Layer 3 of a small transformer language model trained on English Wikipedia (9 layers, counted from 0, width 128).
A neuron adds its activation times its output weights to the MLP's output. To switch it off is to set its activation to zero at one token and run the rest of the model.

Output weights of the MLP neurons that the questions are about. A number n stands for n times 0.0065.
n38: 31 -11 -36 13 -17 44 -24 -2 39 62 0 -27 29 -51 14 11 -9 -46 -13 16 -16 -30 23 0 -16 -30 -38 -23 33 32 10 34 -22 3 -15 11 13 -18 -16 7 -13 18 2 -73 -3 9 -7 25 8 0 18 -5 -4 17 -27 13 -30 17 -21 -10 21 4 17 23 -17 -3 7 -11 -10 -14 11 15 -3 -18 11 18 -6 -43 26 -62 18 7 -18 -5 24 35 20 37 20 -17 -28 -62 23 2 -14 24 52 -16 14 -6 11 -26 15 -4 -10 -21 -9 -2 24 -17 -28 16 19 -19 11 -6 36 -24 26 -5 24 -6 29 26 11 11 -42 -2
n48: 35 38 -8 -35 39 -8 -42 -1 -12 -21 -18 8 15 13 -29 4 1 12 -26 2 -26 24 -26 -2 3 0 32 -12 10 -11 12 14 -2 32 -32 -2 -19 11 -19 12 2 4 -22 4 14 -2 -3 26 -15 10 -12 11 16 -2 7 12 -22 11 -7 8 -14 -4 -13 -28 6 -16 17 8 17 17 -12 -10 22 31 -21 -19 14 -14 -17 8 22 29 21 -3 29 6 -2 -15 12 -11 -26 6 6 -8 4 -27 -11 37 42 -26 16 -35 7 -24 -13 24 -30 13 -25 23 -24 7 4 -18 15 -8 -9 -30 2 -1 9 18 -11 3 21 0 -4 12
n71: -18 -8 9 12 37 6 -5 15 20 8 -14 -28 9 -15 -14 12 -11 11 -23 -16 20 -13 -3 -10 7 -22 -12 -20 -11 15 15 -17 -11 -28 23 15 -9 -26 -34 -13 -1 -15 -25 39 -25 -34 13 21 5 -26 12 29 -26 33 64 -10 17 -27 -21 -2 14 11 -25 -25 26 10 -22 -24 20 -5 44 15 -31 -14 12 25 -20 -14 12 30 8 -6 42 13 27 70 -42 55 -13 -17 22 -3 -17 -20 -17 -21 -7 -1 18 -2 0 -5 -37 -4 33 9 13 12 -31 -5 5 -6 14 1 -27 23 3 37 6 -29 -47 17 -7 -26 25 -13 31 -1
n97: 10 45 -4 -31 12 3 34 2 -9 4 -12 13 -22 2 -2 2 -5 -24 7 12 -21 1 1 14 36 -17 -17 23 -5 -3 -16 11 -8 7 19 4 -17 15 30 8 16 -31 0 2 -30 -1 -18 21 -13 -22 18 -11 -33 -1 -1 51 -4 7 -12 23 -5 -21 4 9 -6 13 21 -11 17 16 0 -6 -14 -13 25 2 -4 11 -7 -6 -9 -16 -47 -36 28 23 12 -9 2 3 19 14 13 -35 -22 9 12 -26 -10 1 -16 -27 29 -21 11 15 -11 -15 47 9 -3 42 16 -9 -4 1 -11 -7 6 -16 22 -10 2 -16 -8 -39 -15 -14
n125: -17 6 11 -3 8 -17 11 -3 9 -19 30 -16 -9 -29 35 1 -4 11 -12 -24 4 7 16 35 -8 -26 -22 -29 50 21 24 -11 -10 22 -1 -4 21 -35 -8 34 0 -17 6 -19 -6 -9 15 21 -16 5 2 -16 20 15 30 -29 2 29 -17 41 25 -26 -27 -22 -18 51 -30 -3 17 -20 4 21 -1 -6 13 -46 -11 -16 -28 -19 19 -8 20 52 3 -9 -3 3 15 -13 -25 -31 -5 -21 19 -23 13 26 8 6 1 37 -20 -17 1 11 -9 -34 -1 12 26 -24 2 -3 -12 9 -15 -27 -6 6 13 30 14 -12 -4 41 -17 -2
n137: 16 48 -19 -36 -12 -9 -10 -35 -33 -17 -12 -21 -33 37 -15 -40 16 -30 24 -6 -13 0 -16 -5 18 15 6 33 -22 2 -57 7 18 12 -21 17 0 -8 -5 -6 -5 13 -6 -13 0 -24 9 5 2 23 -17 1 -29 -16 -1 -29 -21 13 35 2 15 -4 -15 6 34 -3 -5 18 10 -5 -14 23 12 -21 -23 10 -19 -4 -15 28 -20 -2 15 -5 -3 16 24 -12 29 -8 -10 -36 24 45 16 -3 -19 0 15 30 19 -25 -12 -6 -25 -3 33 30 10 23 -26 -6 9 -12 9 5 31 -12 26 6 6 -3 21 -5 26 -1 16 2
n150: -7 -51 56 -18 13 18 -9 -4 27 0 4 -17 -5 -17 16 29 26 -24 -11 -11 12 33 28 -15 11 -19 0 16 -4 10 -9 -21 -4 -5 -2 -15 32 14 -12 -32 -12 7 -13 19 10 15 0 7 6 16 -28 2 1 -20 -13 -30 5 4 19 -11 -52 4 3 6 0 -18 10 -16 21 36 16 13 -10 16 -2 23 -27 -7 -12 28 -25 4 11 27 -23 23 7 -26 -16 2 20 11 -3 4 -38 32 -13 -8 0 -1 6 -19 9 0 -15 -24 -24 21 10 -7 21 3 33 -9 16 20 10 -32 8 -17 25 -2 7 12 2 -22 -21 -13
n214: -27 1 8 -10 27 -3 1 2 -10 -21 22 39 43 -27 -10 16 5 -20 5 4 27 28 37 6 -27 1 -43 -26 10 1 -29 14 23 3 28 8 -31 -11 8 -12 10 9 -13 19 -24 -19 -9 -6 6 3 -9 21 -2 -5 7 21 5 1 -11 18 5 13 -16 1 -36 1 -7 -31 -13 24 -6 -22 -8 37 29 37 12 27 10 -3 -2 26 27 5 18 1 18 -15 1 10 3 -2 1 -49 -22 0 15 16 -30 -4 -10 -28 3 6 -5 -39 -11 -20 15 14 9 -41 -12 19 -14 -5 -27 13 -37 -10 2 -23 19 13 8 -6 11 12
n218: -23 -7 -27 -9 15 0 -23 35 -41 30 38 -21 29 -5 5 38 3 -5 12 -6 -1 -39 8 8 -5 21 7 0 15 -32 -18 10 -7 -11 4 9 -41 17 -15 11 -27 8 0 2 9 10 10 2 -34 12 -15 -4 -4 3 -28 35 34 13 -13 -19 -6 -11 6 7 13 7 29 -9 3 12 19 38 23 3 -26 5 -19 -37 -5 -39 -1 16 -14 30 -23 -11 -12 0 53 7 41 -1 11 6 -48 -1 47 -20 1 2 3 -17 -7 -18 26 -17 -27 29 12 11 -33 -7 -10 24 7 -31 -24 -29 3 17 2 25 17 -14 10 -1 -4 13
n270: -17 40 26 29 14 41 12 -29 15 7 -16 -23 -32 -31 -4 14 -4 -10 15 -38 26 12 -11 -1 1 -7 -38 -9 41 16 -27 -9 14 -25 -19 -8 32 6 -13 -3 -10 31 -7 -15 21 -31 -31 -19 -18 -4 -2 27 -9 10 43 46 29 30 19 -6 -1 -14 -18 -7 -72 -3 -6 -16 -34 2 -13 19 -18 2 8 -23 -18 2 28 19 19 3 8 3 3 6 -2 -5 6 31 11 10 6 23 -17 -11 -12 -1 -34 18 4 6 19 -21 8 12 6 -32 -18 -12 18 29 3 2 27 -49 11 3 6 19 0 15 14 -3 -9 -5 9 -30
n271: -38 66 -18 20 -23 2 11 5 19 -7 33 -23 27 -10 -22 2 -12 -14 -30 -35 18 0 -15 8 -32 -51 -35 10 25 -11 5 19 10 9 15 -7 49 -34 31 -16 -14 24 8 -6 3 -16 2 -8 13 -6 2 0 31 45 -6 13 24 -12 2 30 -9 -30 20 7 5 -49 12 7 -6 3 3 4 -17 -15 -17 25 -4 11 -16 34 8 11 -5 -6 -21 -20 -4 18 -16 1 8 -13 11 -45 -10 -16 -7 -9 -6 21 2 -11 -9 16 -1 -10 61 7 8 1 -27 -6 -20 1 -4 -2 1 -3 3 24 -5 9 14 18 -15 12 -2 -18
n405: -1 23 14 -2 13 18 0 34 -5 -18 -29 -29 -1 -5 12 -19 7 -42 23 -2 -12 46 31 51 0 -17 30 5 23 4 -37 -19 -21 -10 23 -8 -17 13 -22 5 -4 -5 -2 13 -3 -5 -1 -26 1 7 0 -36 -1 13 -22 42 -16 18 -33 -8 30 0 -6 36 -3 -1 4 7 1 39 0 20 -45 -15 -17 -11 29 -5 24 -19 32 -30 -4 -6 -15 -2 -16 22 27 19 -19 -1 12 20 -40 7 -45 32 22 -8 11 11 27 -27 15 -23 10 18 -3 0 7 0 10 5 -14 -26 -34 -24 -15 -28 -7 -35 5 -16 3 26 -10 32
n435: -39 4 23 -35 1 30 -42 -1 18 5 -23 22 -13 2 32 -4 -25 -14 -14 19 54 11 31 -11 -6 -24 -21 0 -6 -4 24 -15 6 -3 9 -16 40 11 9 -2 -14 -15 12 -30 -3 -27 4 -12 -9 -20 10 -4 2 47 36 -20 9 -8 8 14 -16 23 13 -8 -7 -16 -39 -3 5 -10 23 -30 -1 -8 18 16 -7 0 -9 29 -8 13 -4 -4 27 19 -10 7 -11 6 29 -17 -8 -7 -6 9 2 7 10 -4 15 -15 -1 2 -6 6 -10 -20 10 -57 15 -11 44 -6 -3 -10 27 16 -36 -44 57 -16 8 -20 11 28 7 -21
n455: -27 94 -1 8 18 -3 -5 -14 10 5 12 -30 -3 44 12 -15 11 -22 -13 4 3 -6 -21 -61 -20 -24 21 14 37 -10 11 21 -10 22 9 10 30 -45 23 -21 -19 -8 11 -3 3 -6 9 -22 22 -15 6 20 -7 -3 11 8 -5 -7 41 -27 -29 18 29 4 8 -24 3 15 -21 6 18 23 -18 4 -3 -22 3 23 -19 14 -8 2 -2 -22 -19 -6 10 11 20 3 5 -36 -22 21 4 12 -2 8 -10 -10 15 17 26 3 9 6 11 14 -17 -35 16 7 -10 -15 22 -19 -10 -7 -28 -27 4 -19 23 11 5 -23 -23 -9
n486: -12 -10 19 24 -21 6 8 10 21 16 -8 3 17 -13 18 -18 14 -2 -16 15 -4 -12 -10 -19 -26 -31 -21 -22 27 -2 -24 -22 -25 8 35 1 3 21 -6 39 -8 18 31 67 -41 -21 1 -22 66 44 -9 12 0 -2 3 -19 -7 -18 -39 -25 12 54 17 -21 35 5 -28 44 37 32 -16 -22 -5 -27 10 -28 -53 -7 -47 -20 -4 23 -26 -4 -12 27 -4 21 -61 5 6 -25 -2 5 3 -14 -11 -16 1 -32 25 7 13 24 9 -41 -6 -48 -26 -49 61 12 23 -3 -13 -14 30 -33 7 -33 34 25 18 -6 14 3 28 29
n510: -11 -2 28 -22 -13 -1 -10 -18 -20 17 10 -8 -28 27 -4 20 1 4 -8 20 -5 -6 -4 -9 -43 -24 -14 16 33 -3 -23 39 0 -2 13 10 26 -3 21 0 27 20 22 1 -26 -34 30 -34 -34 -1 -27 14 -22 12 -20 -2 -1 14 -16 1 16 19 23 34 6 -22 -16 -24 10 -32 23 20 -2 -7 -30 5 -24 -3 8 -49 0 4 -11 -36 -24 0 -18 -10 44 19 -22 -11 -19 -25 17 4 25 -18 35 -5 -18 -21 -9 -11 -31 -5 29 11 45 5 45 -17 14 15 9 16 45 -1 27 10 7 19 -11 -8 -10 -7 -30 -20

Each question names a token from some text and the token that comes next. It shows the activations a of the neurons there, in the order above. A number n stands for n times 0.037.

Then comes g, the gradient of the next token's log-probability with respect to the MLP's output, scaled to length 1. A neuron's effect is roughly proportional to its activation times (output weights . g). A number n stands for n times 0.0034.

"ed", then " A"
a: 2 -1 0 21 0 2 -1 0 0 35 -3 16 -3 -4 0 -4
g: 0 -42 -15 32 27 -1 20 -29 -28 -2 3 4 -42 -4 22 8 -19 30 9 16 9 38 -4 -24 -33 -25 -24 -6 -5 -11 -3 34 -4 19 -1 -10 1 -48 58 -27 -19 31 -64 -32 50 -13 -11 -25 -15 3 11 43 -15 -8 27 10 9 -25 41 16 1 -7 22 -6 -6 22 44 80 -10 -56 -48 53 0 0 -4 -1 -9 -18 -18 2 -4 47 -1 -7 0 4 -21 -11 -1 -3 5 18 32 -6 20 -20 15 36 23 -15 -5 15 -38 8 2 -12 22 16 -28 40 3 4 -5 -11 -16 9 -49 -15 -7 -54 -46 26 -61 56 -12 8 19 37
Switching off which neuron hurts the next token most? n270

"s", then " "
a: 0 0 -3 0 0 -1 0 -3 0 29 -4 3 -4 -4 -4 -4
g: -13 -31 8 -13 -37 6 2 12 -23 32 53 7 -2 -16 0 43 23 27 -22 -4 49 14 -4 11 -57 -13 -4 5 -10 -5 7 -5 -10 -4 -49 -42 26 15 -3 -16 -42 2 -42 -7 9 13 -5 -2 -26 12 -22 -10 10 28 30 19 14 28 2 47 23 -7 -31 -59 -38 -19 52 46 -10 -42 10 -1 -19 5 13 -3 -10 -14 -32 22 15 27 -41 9 -8 -15 -51 -16 -14 4 30 21 -23 10 -52 -31 12 0 6 -42 -56 -7 25 28 -40 34 13 35 1 -20 -30 29 20 -8 18 6 32 27 49 29 26 22 34 -24 13 -25 -23 47
Switching off which neuron hurts the next token most? n270

" ", then "=="
a: -2 36 0 51 -3 0 -4 -4 -1 -1 -1 0 -3 12 -4 22
g: 2 -3 -7 -9 8 15 -24 5 -28 -20 65 11 10 1 -21 -20 -5 -26 28 12 -30 18 -7 20 8 17 -47 -34 -40 -18 -6 -3 26 10 0 6 -9 -14 -17 23 18 -37 -20 -4 14 16 26 3 46 32 25 -65 -50 -29 19 0 -26 -11 -1 28 -26 8 -8 -23 29 -2 44 -7 -56 -22 11 39 -41 22 -11 -5 13 -17 60 -21 -11 10 0 22 8 29 5 -9 -14 22 18 10 -6 -43 25 45 -24 48 -7 -58 -23 -6 -7 -20 8 44 -44 -48 18 41 12 24 66 4 23 -1 -12 30 28 41 4 13 -18 -18 -24 -21 -28 -24
Switching off which neuron hurts the next token most? n97

"v", then "e"
a: -5 -1 0 0 -1 -3 -4 3 0 -1 0 -4 -4 -1 0 -3
g: -12 3 -6 -26 11 32 60 -4 -14 40 4 2 3 -60 3 -16 -3 7 8 -14 8 9 4 4 -3 -2 -11 -13 -39 4 -14 4 -6 5 24 -35 -51 24 -6 13 -28 5 -15 -35 6 -14 51 -52 -3 -5 1 -48 -44 -8 -23 27 -14 -49 -32 50 2 -8 37 19 -8 7 34 -24 -7 -5 24 -49 50 5 94 -14 -25 -20 13 38 -17 16 -1 -5 7 16 32 3 -28 -23 48 22 -4 32 34 -27 0 10 -23 33 23 16 41 -25 -18 -12 -6 -24 -7 -7 -42 42 8 -42 12 18 8 20 -8 -18 -2 -26 -5 37 -22 19 46 -17
Which neuron, switched off, raises the next token's probability most? n435

"ir", then "d"
a: -4 -4 73 0 0 -4 -5 -2 -1 -1 -3 2 -1 0 0 -4
g: 15 -6 -13 18 -59 -17 4 25 -25 -20 9 12 -25 36 18 24 -14 12 74 38 15 -14 1 22 34 21 -38 22 -1 35 17 -5 7 -1 -12 9 41 -19 -22 51 8 -29 2 -13 13 39 -23 -27 7 -34 -74 -22 43 3 5 16 -22 -22 27 12 10 -1 -2 -16 57 -16 6 26 -15 43 -19 16 8 -15 -48 -3 25 21 -34 -22 -5 -19 -18 -27 29 -76 -28 -28 -17 33 -17 -8 17 16 4 32 10 -17 11 10 1 12 31 42 -8 11 -24 -8 -8 -6 8 -44 -24 20 -26 -20 -41 -13 37 -11 2 -9 7 34 -58 6 -32 20
Which neuron, switched off, raises the next token's probability most? n71

"1", then "+"
a: -3 29 -4 -4 -3 -1 42 -1 -4 0 0 0 0 0 0 -4
g: 3 -1 -31 -10 -6 -5 18 7 26 -23 15 60 23 25 -13 -26 -3 62 -7 -37 -19 -3 38 37 -63 -1 -46 41 23 -13 -52 10 7 14 -28 -10 -11 13 -34 -3 -1 -14 -30 -4 -51 -17 6 17 6 19 -34 33 61 2 -10 8 13 -11 37 39 19 -30 41 -19 28 -2 13 18 -7 -28 35 -9 45 35 -13 -26 -30 10 -6 24 32 22 17 26 -30 22 -14 -1 -20 -35 -53 26 -44 -23 2 34 10 28 -18 -6 -21 -6 11 -6 -40 -23 -20 -35 -9 10 -4 12 -8 44 27 -7 -42 15 35 32 -33 -19 -15 -15 3 21 -29 2
Switching off which neuron hurts the next token most? n48

"al", then "z"
a: 0 -1 18 -1 -3 -5 0 6 0 0 -4 0 0 0 0 0
g: -21 -2 1 -24 46 6 -41 28 -1 -19 0 71 -19 -41 -9 -6 14 -27 -4 -15 -13 -1 10 30 6 -10 11 -9 -53 6 49 44 -15 -19 51 22 33 -3 1 -7 37 -8 22 15 31 35 8 24 11 1 40 -3 -49 1 -5 -19 20 12 -1 -19 30 18 -13 12 -35 -20 4 -20 -8 -22 3 14 22 -10 -39 48 13 15 -27 -29 -17 -2 -22 59 -24 3 -69 -13 28 29 -6 12 24 10 -17 16 0 -12 -20 -2 -2 15 11 -53 0 4 19 -49 25 -11 -3 0 9 40 43 -20 11 -27 -26 -90 -15 -11 27 -33 19 -27 10 -28
Switching off which neuron hurts the next token most? n71

"p", then "il"
a: 0 -1 0 -1 0 3 -5 -4 0 -2 -5 -1 -4 0 0 -4
g: 30 12 11 10 -1 -17 6 -47 14 13 49 12 37 16 -54 11 2 46 15 -1 7 -43 16 -11 28 59 5 -7 19 9 23 15 6 52 46 5 1 -36 1 -20 26 -40 1 -3 -57 5 2 -59 27 10 -22 9 7 -38 10 10 -34 -42 -56 -5 -21 22 -26 -19 11 0 3 15 -25 37 -31 4 -40 18 0 8 -7 -42 -16 -11 35 -13 13 1 5 26 15 45 -14 -21 -47 1 -27 -9 -29 -11 -11 -13 -28 33 16 32 45 -19 56 14 26 -30 -26 13 8 -48 10 40 -21 -33 -27 15 -25 -4 18 0 13 -31 -13 10 17 29
Switching off which neuron hurts the next token most? n150

"s", then " n"
a: 0 0 -2 13 0 -1 0 -4 0 14 1 49 3 -1 0 -3
g: 17 -16 10 -17 -32 -22 45 42 30 8 -19 -10 13 -8 -16 -41 -11 3 -26 35 31 16 32 9 17 2 -21 29 -28 -32 -14 7 26 4 -13 -37 -14 6 -28 37 -39 26 5 36 -19 -22 4 -16 21 0 -25 12 0 29 -52 -24 -28 -5 -20 -13 -26 39 -9 34 -6 -32 2 3 -47 -17 21 62 10 -19 -39 -19 -33 -29 -25 4 -23 5 5 7 48 21 -3 52 -29 -3 -43 53 -20 27 -27 -1 -4 18 -24 2 18 -31 34 6 22 28 49 3 31 -19 8 -7 -1 -11 10 12 -26 -14 -35 -39 3 56 -9 58 50 -31 -6 23
Switching off which neuron hurts the next token most? n405

" 19", then "5"
a: 0 -3 -4 0 1 0 -4 0 94 -2 -2 -4 -3 -4 -1 -4
g: 7 -4 -37 15 -22 -14 -20 -43 29 -28 12 -17 -4 4 17 -11 37 -1 -13 5 -28 19 39 -8 -10 -23 -18 6 -5 9 22 13 15 5 43 36 -8 -5 -3 -19 -26 51 -60 -22 84 25 -14 12 -29 -47 -22 40 26 15 1 -1 20 -25 -21 8 0 -7 -22 -13 -10 28 39 8 -65 21 38 24 0 -17 -19 -52 9 10 60 -3 -52 50 -15 -34 -35 23 24 30 -32 39 5 -12 -3 -8 -15 -9 -19 -45 -5 -6 -13 -29 -8 -13 20 19 -17 -8 -2 59 -18 3 -17 17 11 36 34 -27 1 -4 -25 -3 29 -34 29 29 5 10
Switching off which neuron hurts the next token most? n218

"er", then " to"
a: 4 0 -1 0 -1 12 -3 -1 -3 -4 -3 67 -1 0 -1 -1
g: 12 29 -22 32 2 -1 -32 -7 -13 10 25 -28 2 -26 19 -28 35 0 -10 -12 43 8 31 21 10 -35 23 13 42 1 -16 5 2 46 -34 -33 16 15 57 17 22 -15 -13 -1 -55 4 -26 14 24 18 -17 -14 -17 -13 -13 -14 7 23 -29 -34 16 -30 2 -2 -20 -1 -23 -9 22 -27 50 -53 24 -9 11 -37 -1 -21 10 -1 30 4 -9 31 -68 -30 -17 -66 -18 7 -11 -29 4 11 -28 -5 -6 3 0 47 -16 0 63 46 -5 21 6 -46 -27 15 8 6 6 -25 -27 45 -8 -16 67 -7 66 -18 0 3 -28 14 19 17
Switching off which neuron hurts the next token most? n405

" |", then " 1"
a: -1 -3 0 -2 -2 0 -1 -4 0 -4 -3 0 21 -5 0 -3
g: -39 10 25 5 2 -21 39 -9 27 -15 -17 -16 -12 -2 -11 -29 14 -1 -5 11 32 -61 -7 -1 -28 34 -12 37 -2 55 -32 -25 -4 -17 -16 14 -29 -18 32 -33 -5 67 -22 13 -20 20 -19 -8 -16 -84 -28 -22 18 -10 18 -2 -7 -41 -38 -15 56 -16 1 12 -8 -22 -5 0 7 2 29 -27 30 13 44 7 -18 -29 -30 52 -11 -6 -9 46 45 33 -30 29 9 -16 -39 -9 -32 -30 35 19 -9 -2 -23 11 -1 28 3 -16 41 -4 -3 11 5 -4 -14 -1 -12 -14 22 4 45 36 34 3 51 7 -3 -50 38 28 7 -21
Switching off which neuron hurts the next token most? n435

"an", then "g"
a: 0 0 40 0 -4 -4 0 0 0 -4 -4 0 -3 0 0 0
g: -3 5 12 -18 0 28 -8 52 -26 -25 41 -14 -13 -6 18 9 -22 2 19 -5 6 32 5 -46 1 3 -26 -29 -21 13 1 8 9 -4 -47 11 6 -17 -18 -15 19 -6 -2 35 29 -39 42 9 36 -4 -10 8 24 -1 0 -47 -11 49 -18 44 -14 -20 11 -18 -60 31 -51 -26 -6 -14 60 15 -52 -28 9 -11 -35 11 -29 32 -18 16 -23 50 -40 6 27 -63 28 -5 -22 10 7 -14 21 7 26 -33 21 17 14 4 -14 -68 15 10 -17 10 10 -19 15 -16 -5 -17 37 71 20 7 -16 -1 5 -1 -10 -37 8 40 10 51
Switching off which neuron hurts the next token most? n71

"g", then "ard"
a: -2 5 0 -4 0 -4 0 -4 -4 -1 0 0 25 -3 0 58
g: -45 19 -10 -4 41 -13 -2 -45 -36 -8 19 25 -2 -36 2 39 -6 15 28 32 7 36 -18 -8 29 -7 44 -19 16 27 -23 -3 11 -31 33 23 -18 11 52 -8 44 -8 0 3 -35 13 20 -39 -1 3 5 13 13 4 -43 -14 -52 -44 -13 -11 -5 18 -6 -2 36 2 17 32 -9 -9 29 1 30 38 27 29 -71 -37 -31 -15 -46 -46 20 -3 -15 -30 26 -1 -8 -20 -3 6 -45 11 2 2 7 19 -25 -15 10 23 47 -9 -31 6 -11 -51 54 -16 -31 -5 -18 -13 58 24 2 19 -18 2 24 -6 -48 46 10 -17 25 -10
Switching off which neuron hurts the next token most? n510

"es", then " a"
a: 0 0 0 10 -2 3 -5 0 0 23 -1 -4 -1 0 0 -2
g: 18 -29 -7 50 7 -41 15 8 -3 44 48 -29 -3 17 -10 29 -17 14 -28 -8 28 67 -13 -33 16 -15 -13 28 -52 -16 11 3 13 -44 -17 -34 -29 -32 47 -39 1 -2 -40 -35 21 53 11 50 19 39 -33 -34 53 -20 -32 -4 -5 -7 -18 -44 42 -21 -13 18 38 20 -12 50 15 3 16 30 1 -18 -2 16 -3 51 -22 -39 -7 -13 -44 -25 18 5 44 -28 -20 6 18 15 -19 -25 12 23 -30 15 -9 10 18 22 -32 9 -29 -2 -30 -13 -5 -22 -16 -5 14 9 -12 18 -24 4 14 -16 14 6 7 38 12 -38 5 14
Which neuron, switched off, raises the next token's probability most? n270

" |", then " F"
a: -1 24 0 -2 -2 0 -3 -2 -1 -3 -4 0 0 4 0 -4
g: 11 11 -32 38 41 -22 3 7 -30 -5 -4 12 -20 -20 13 -4 -35 24 -9 -30 -72 23 19 -26 -23 -10 36 7 5 -32 0 9 -4 23 -17 -5 35 -38 -49 60 13 25 -42 -26 3 -53 9 39 5 47 -20 44 -32 -8 -9 -14 30 25 -25 30 -17 12 -3 -6 57 -13 19 -26 46 31 49 12 0 -62 7 13 -10 8 -1 36 22 -14 29 15 -13 -7 -34 -5 10 -22 -20 16 2 54 -23 3 27 6 12 30 -19 31 27 5 -8 -15 -7 11 -4 12 -13 17 -20 -15 -11 -4 -26 -37 -47 -16 -44 34 -43 10 3 -8 35 -21
Switching off which neuron hurts the next token most? n48

"ent", then "."
a: 0 -1 0 21 0 -5 -3 -4 0 -1 1 0 -5 -4 0 -5
g: 22 15 38 -21 1 10 -33 18 -16 11 -21 20 -27 24 34 26 65 29 15 2 -33 -14 2 -16 22 -19 33 23 33 -11 -11 -6 -23 -8 -36 0 -24 24 -12 49 1 14 4 23 53 21 -4 -43 30 20 22 -19 27 8 0 9 -9 49 6 -5 -44 4 -35 3 4 -4 43 -8 5 35 18 0 5 -57 28 -5 -43 -3 17 2 -28 41 35 -19 4 -50 -12 -1 51 6 43 -31 18 -2 51 14 0 -13 -21 -26 -12 -16 -22 -46 -33 22 -13 -4 28 -22 12 -16 -12 -34 -39 1 -1 10 -37 -37 -9 -43 34 -37 -42 8 -48 -6
Switching off which neuron hurts the next token most? n97

"ia", then " S"
a: 0 0 -1 -1 -2 24 3 -1 0 -5 -2 -1 -1 0 0 0
g: 17 24 -35 26 22 0 -3 -9 -15 -17 -58 -12 -27 -2 38 32 2 -16 24 19 30 -22 -48 19 19 21 23 2 -27 21 4 33 -23 -11 -10 -13 -12 14 -8 -12 -16 -30 1 -14 8 -30 -27 -14 -63 1 3 20 -34 15 -47 10 -59 29 1 -10 -25 -10 -17 -5 36 10 9 7 16 13 22 -14 29 -67 -47 -26 11 -14 42 12 -24 0 -20 54 20 12 21 -17 -9 21 -4 3 16 -25 45 0 2 -39 -15 21 -8 -15 48 -37 -21 -21 77 -22 17 -31 -14 16 47 -9 21 44 0 -5 -12 8 14 57 24 1 -5 53 -17 -5
Switching off which neuron hurts the next token most? n137

" 1", then ":"
a: -1 17 0 -3 -2 0 -4 -1 -4 0 0 0 -4 -3 0 7
g: 16 5 -18 -28 -8 -11 45 -14 -10 3 11 8 -2 -48 26 32 -53 19 29 -14 28 -21 32 44 -19 11 -13 8 -2 -22 -38 30 21 -31 4 -72 5 -36 -39 21 26 -40 -21 -5 -72 9 19 6 37 -8 11 7 11 8 30 -23 43 -39 -8 -24 -23 26 -27 43 14 -22 56 4 11 36 12 3 -37 23 15 -6 -31 -42 -26 51 20 -22 3 6 -22 0 -24 18 34 29 -5 -34 -38 -45 -51 -4 13 -14 44 -6 17 45 15 8 13 -6 7 -22 -32 24 30 1 -21 26 0 25 11 -21 27 10 -14 1 3 9 -3 13 2 -12
Which neuron, switched off, raises the next token's probability most? n48

"an", then "c"
a: 0 -1 95 -2 -2 -4 0 0 -1 -4 0 -1 0 -4 0 -4
g: -42 -16 -5 14 -40 7 -13 -12 -3 18 49 6 30 0 7 58 30 -23 -17 25 8 12 -21 3 45 33 -15 -12 -2 -23 11 -1 -12 15 -27 41 -38 11 -33 -10 -31 -49 -51 7 -7 18 -3 36 -24 -18 -43 12 60 -1 17 -46 31 1 14 -7 26 -6 -17 -56 7 6 14 13 28 12 -10 -9 -13 2 -13 -3 37 -24 34 42 -32 0 3 -9 -13 -29 -14 -11 -38 30 -42 -6 14 33 30 1 -8 -39 6 -43 3 -18 -1 15 -14 -7 5 -3 -27 8 69 -8 15 16 1 32 -21 31 -7 -21 23 75 8 -19 46 -40 2 -40
Switching off which neuron hurts the next token most? n71

"t", then "ing"
a: 0 -3 0 35 0 -4 2 -4 -1 -5 0 -4 0 -4 52 21
g: 15 -29 26 26 21 -37 9 -12 -2 6 10 30 -10 -13 -16 -11 -3 30 -36 9 38 5 -20 -3 0 -1 22 47 5 -53 26 7 27 13 4 -11 -37 1 3 29 -14 -1 -36 36 17 38 -32 10 22 -5 -33 35 -9 4 50 -9 -19 -22 -16 -7 -25 -19 -42 7 20 12 0 -24 32 -2 7 -20 -3 0 9 25 17 15 2 23 18 -16 -28 -23 9 53 15 16 -10 -2 14 -3 -63 -44 -48 4 -37 20 27 5 6 54 -7 26 -15 -24 -2 -54 -57 36 -18 -60 -45 22 3 -43 30 -10 -12 6 -28 33 4 -8 34 -34 44 57
Switching off which neuron hurts the next token most? n486

"+", then "1"
a: 0 -4 -2 0 -5 0 22 1 0 0 -2 0 -1 -5 -2 -2
g: 31 20 -13 -28 -34 10 -11 38 -22 -27 8 9 -39 -4 11 -27 5 -27 14 7 -34 -35 19 3 26 21 6 16 -36 8 -21 58 42 -7 -20 -31 44 10 4 18 -28 2 -21 4 -21 30 -19 28 7 -11 -32 11 -8 -4 1 -31 -62 41 11 -20 -33 -20 -39 3 0 46 -15 35 0 19 45 -19 68 -45 5 11 -54 18 -13 49 -56 -40 -22 3 24 9 -21 -6 -4 -14 24 -45 6 8 29 13 34 -7 11 7 -2 -24 12 18 25 6 -12 38 -22 6 -52 22 -22 -7 -14 59 5 -1 5 -8 42 -17 -16 13 47 -5 2 -2
Switching off which neuron hurts the next token most? n150

"r", then "n"
a: 0 0 0 -1 -4 -1 33 -4 0 0 0 0 -4 0 -1 0
g: 41 1 -31 29 29 26 -3 59 -29 -37 -43 15 0 -5 14 -37 11 -13 -5 21 -11 4 32 55 -75 71 -21 42 -42 -29 4 20 3 -11 -35 -9 -39 48 35 -27 -18 18 -39 2 0 12 -19 4 21 -13 -48 -13 -16 22 -4 22 43 11 -24 7 3 40 15 31 30 -16 4 -5 -22 4 -2 -13 15 5 -2 -16 -47 -38 30 14 8 9 14 16 3 -46 24 5 7 10 -2 9 15 6 -4 -32 -12 -2 -16 -5 28 -51 26 31 7 19 -24 -24 2 -40 -7 10 40 -16 -37 -20 -12 -9 -19 8 1 -46 6 8 19 -36 39 35
Switching off which neuron hurts the next token most? n125

"S", then "_"
a: 0 -2 -3 -1 -3 0 8 -4 0 -2 0 -3 -1 0 0 0
g: -28 24 20 -27 25 -8 26 -39 -42 85 -9 31 36 7 44 1 4 8 -16 16 6 -2 -22 26 4 -8 -9 54 56 15 -15 22 -10 20 0 5 -32 -44 -15 -29 -46 11 13 24 -6 -4 12 -27 5 -39 6 2 -18 -3 6 11 9 -17 -27 -14 -26 30 -30 -46 -16 -8 1 4 -23 28 10 -39 -8 41 34 14 -11 21 -30 11 -5 -11 0 34 -23 48 -16 -38 -84 8 25 10 -27 -11 -2 0 -32 8 -30 -2 5 26 3 -20 -12 3 21 -16 -2 -8 -27 -12 26 23 45 -37 23 -3 45 -3 28 -37 10 -9 49 -25 44 -26
Switching off which neuron hurts the next token most? n150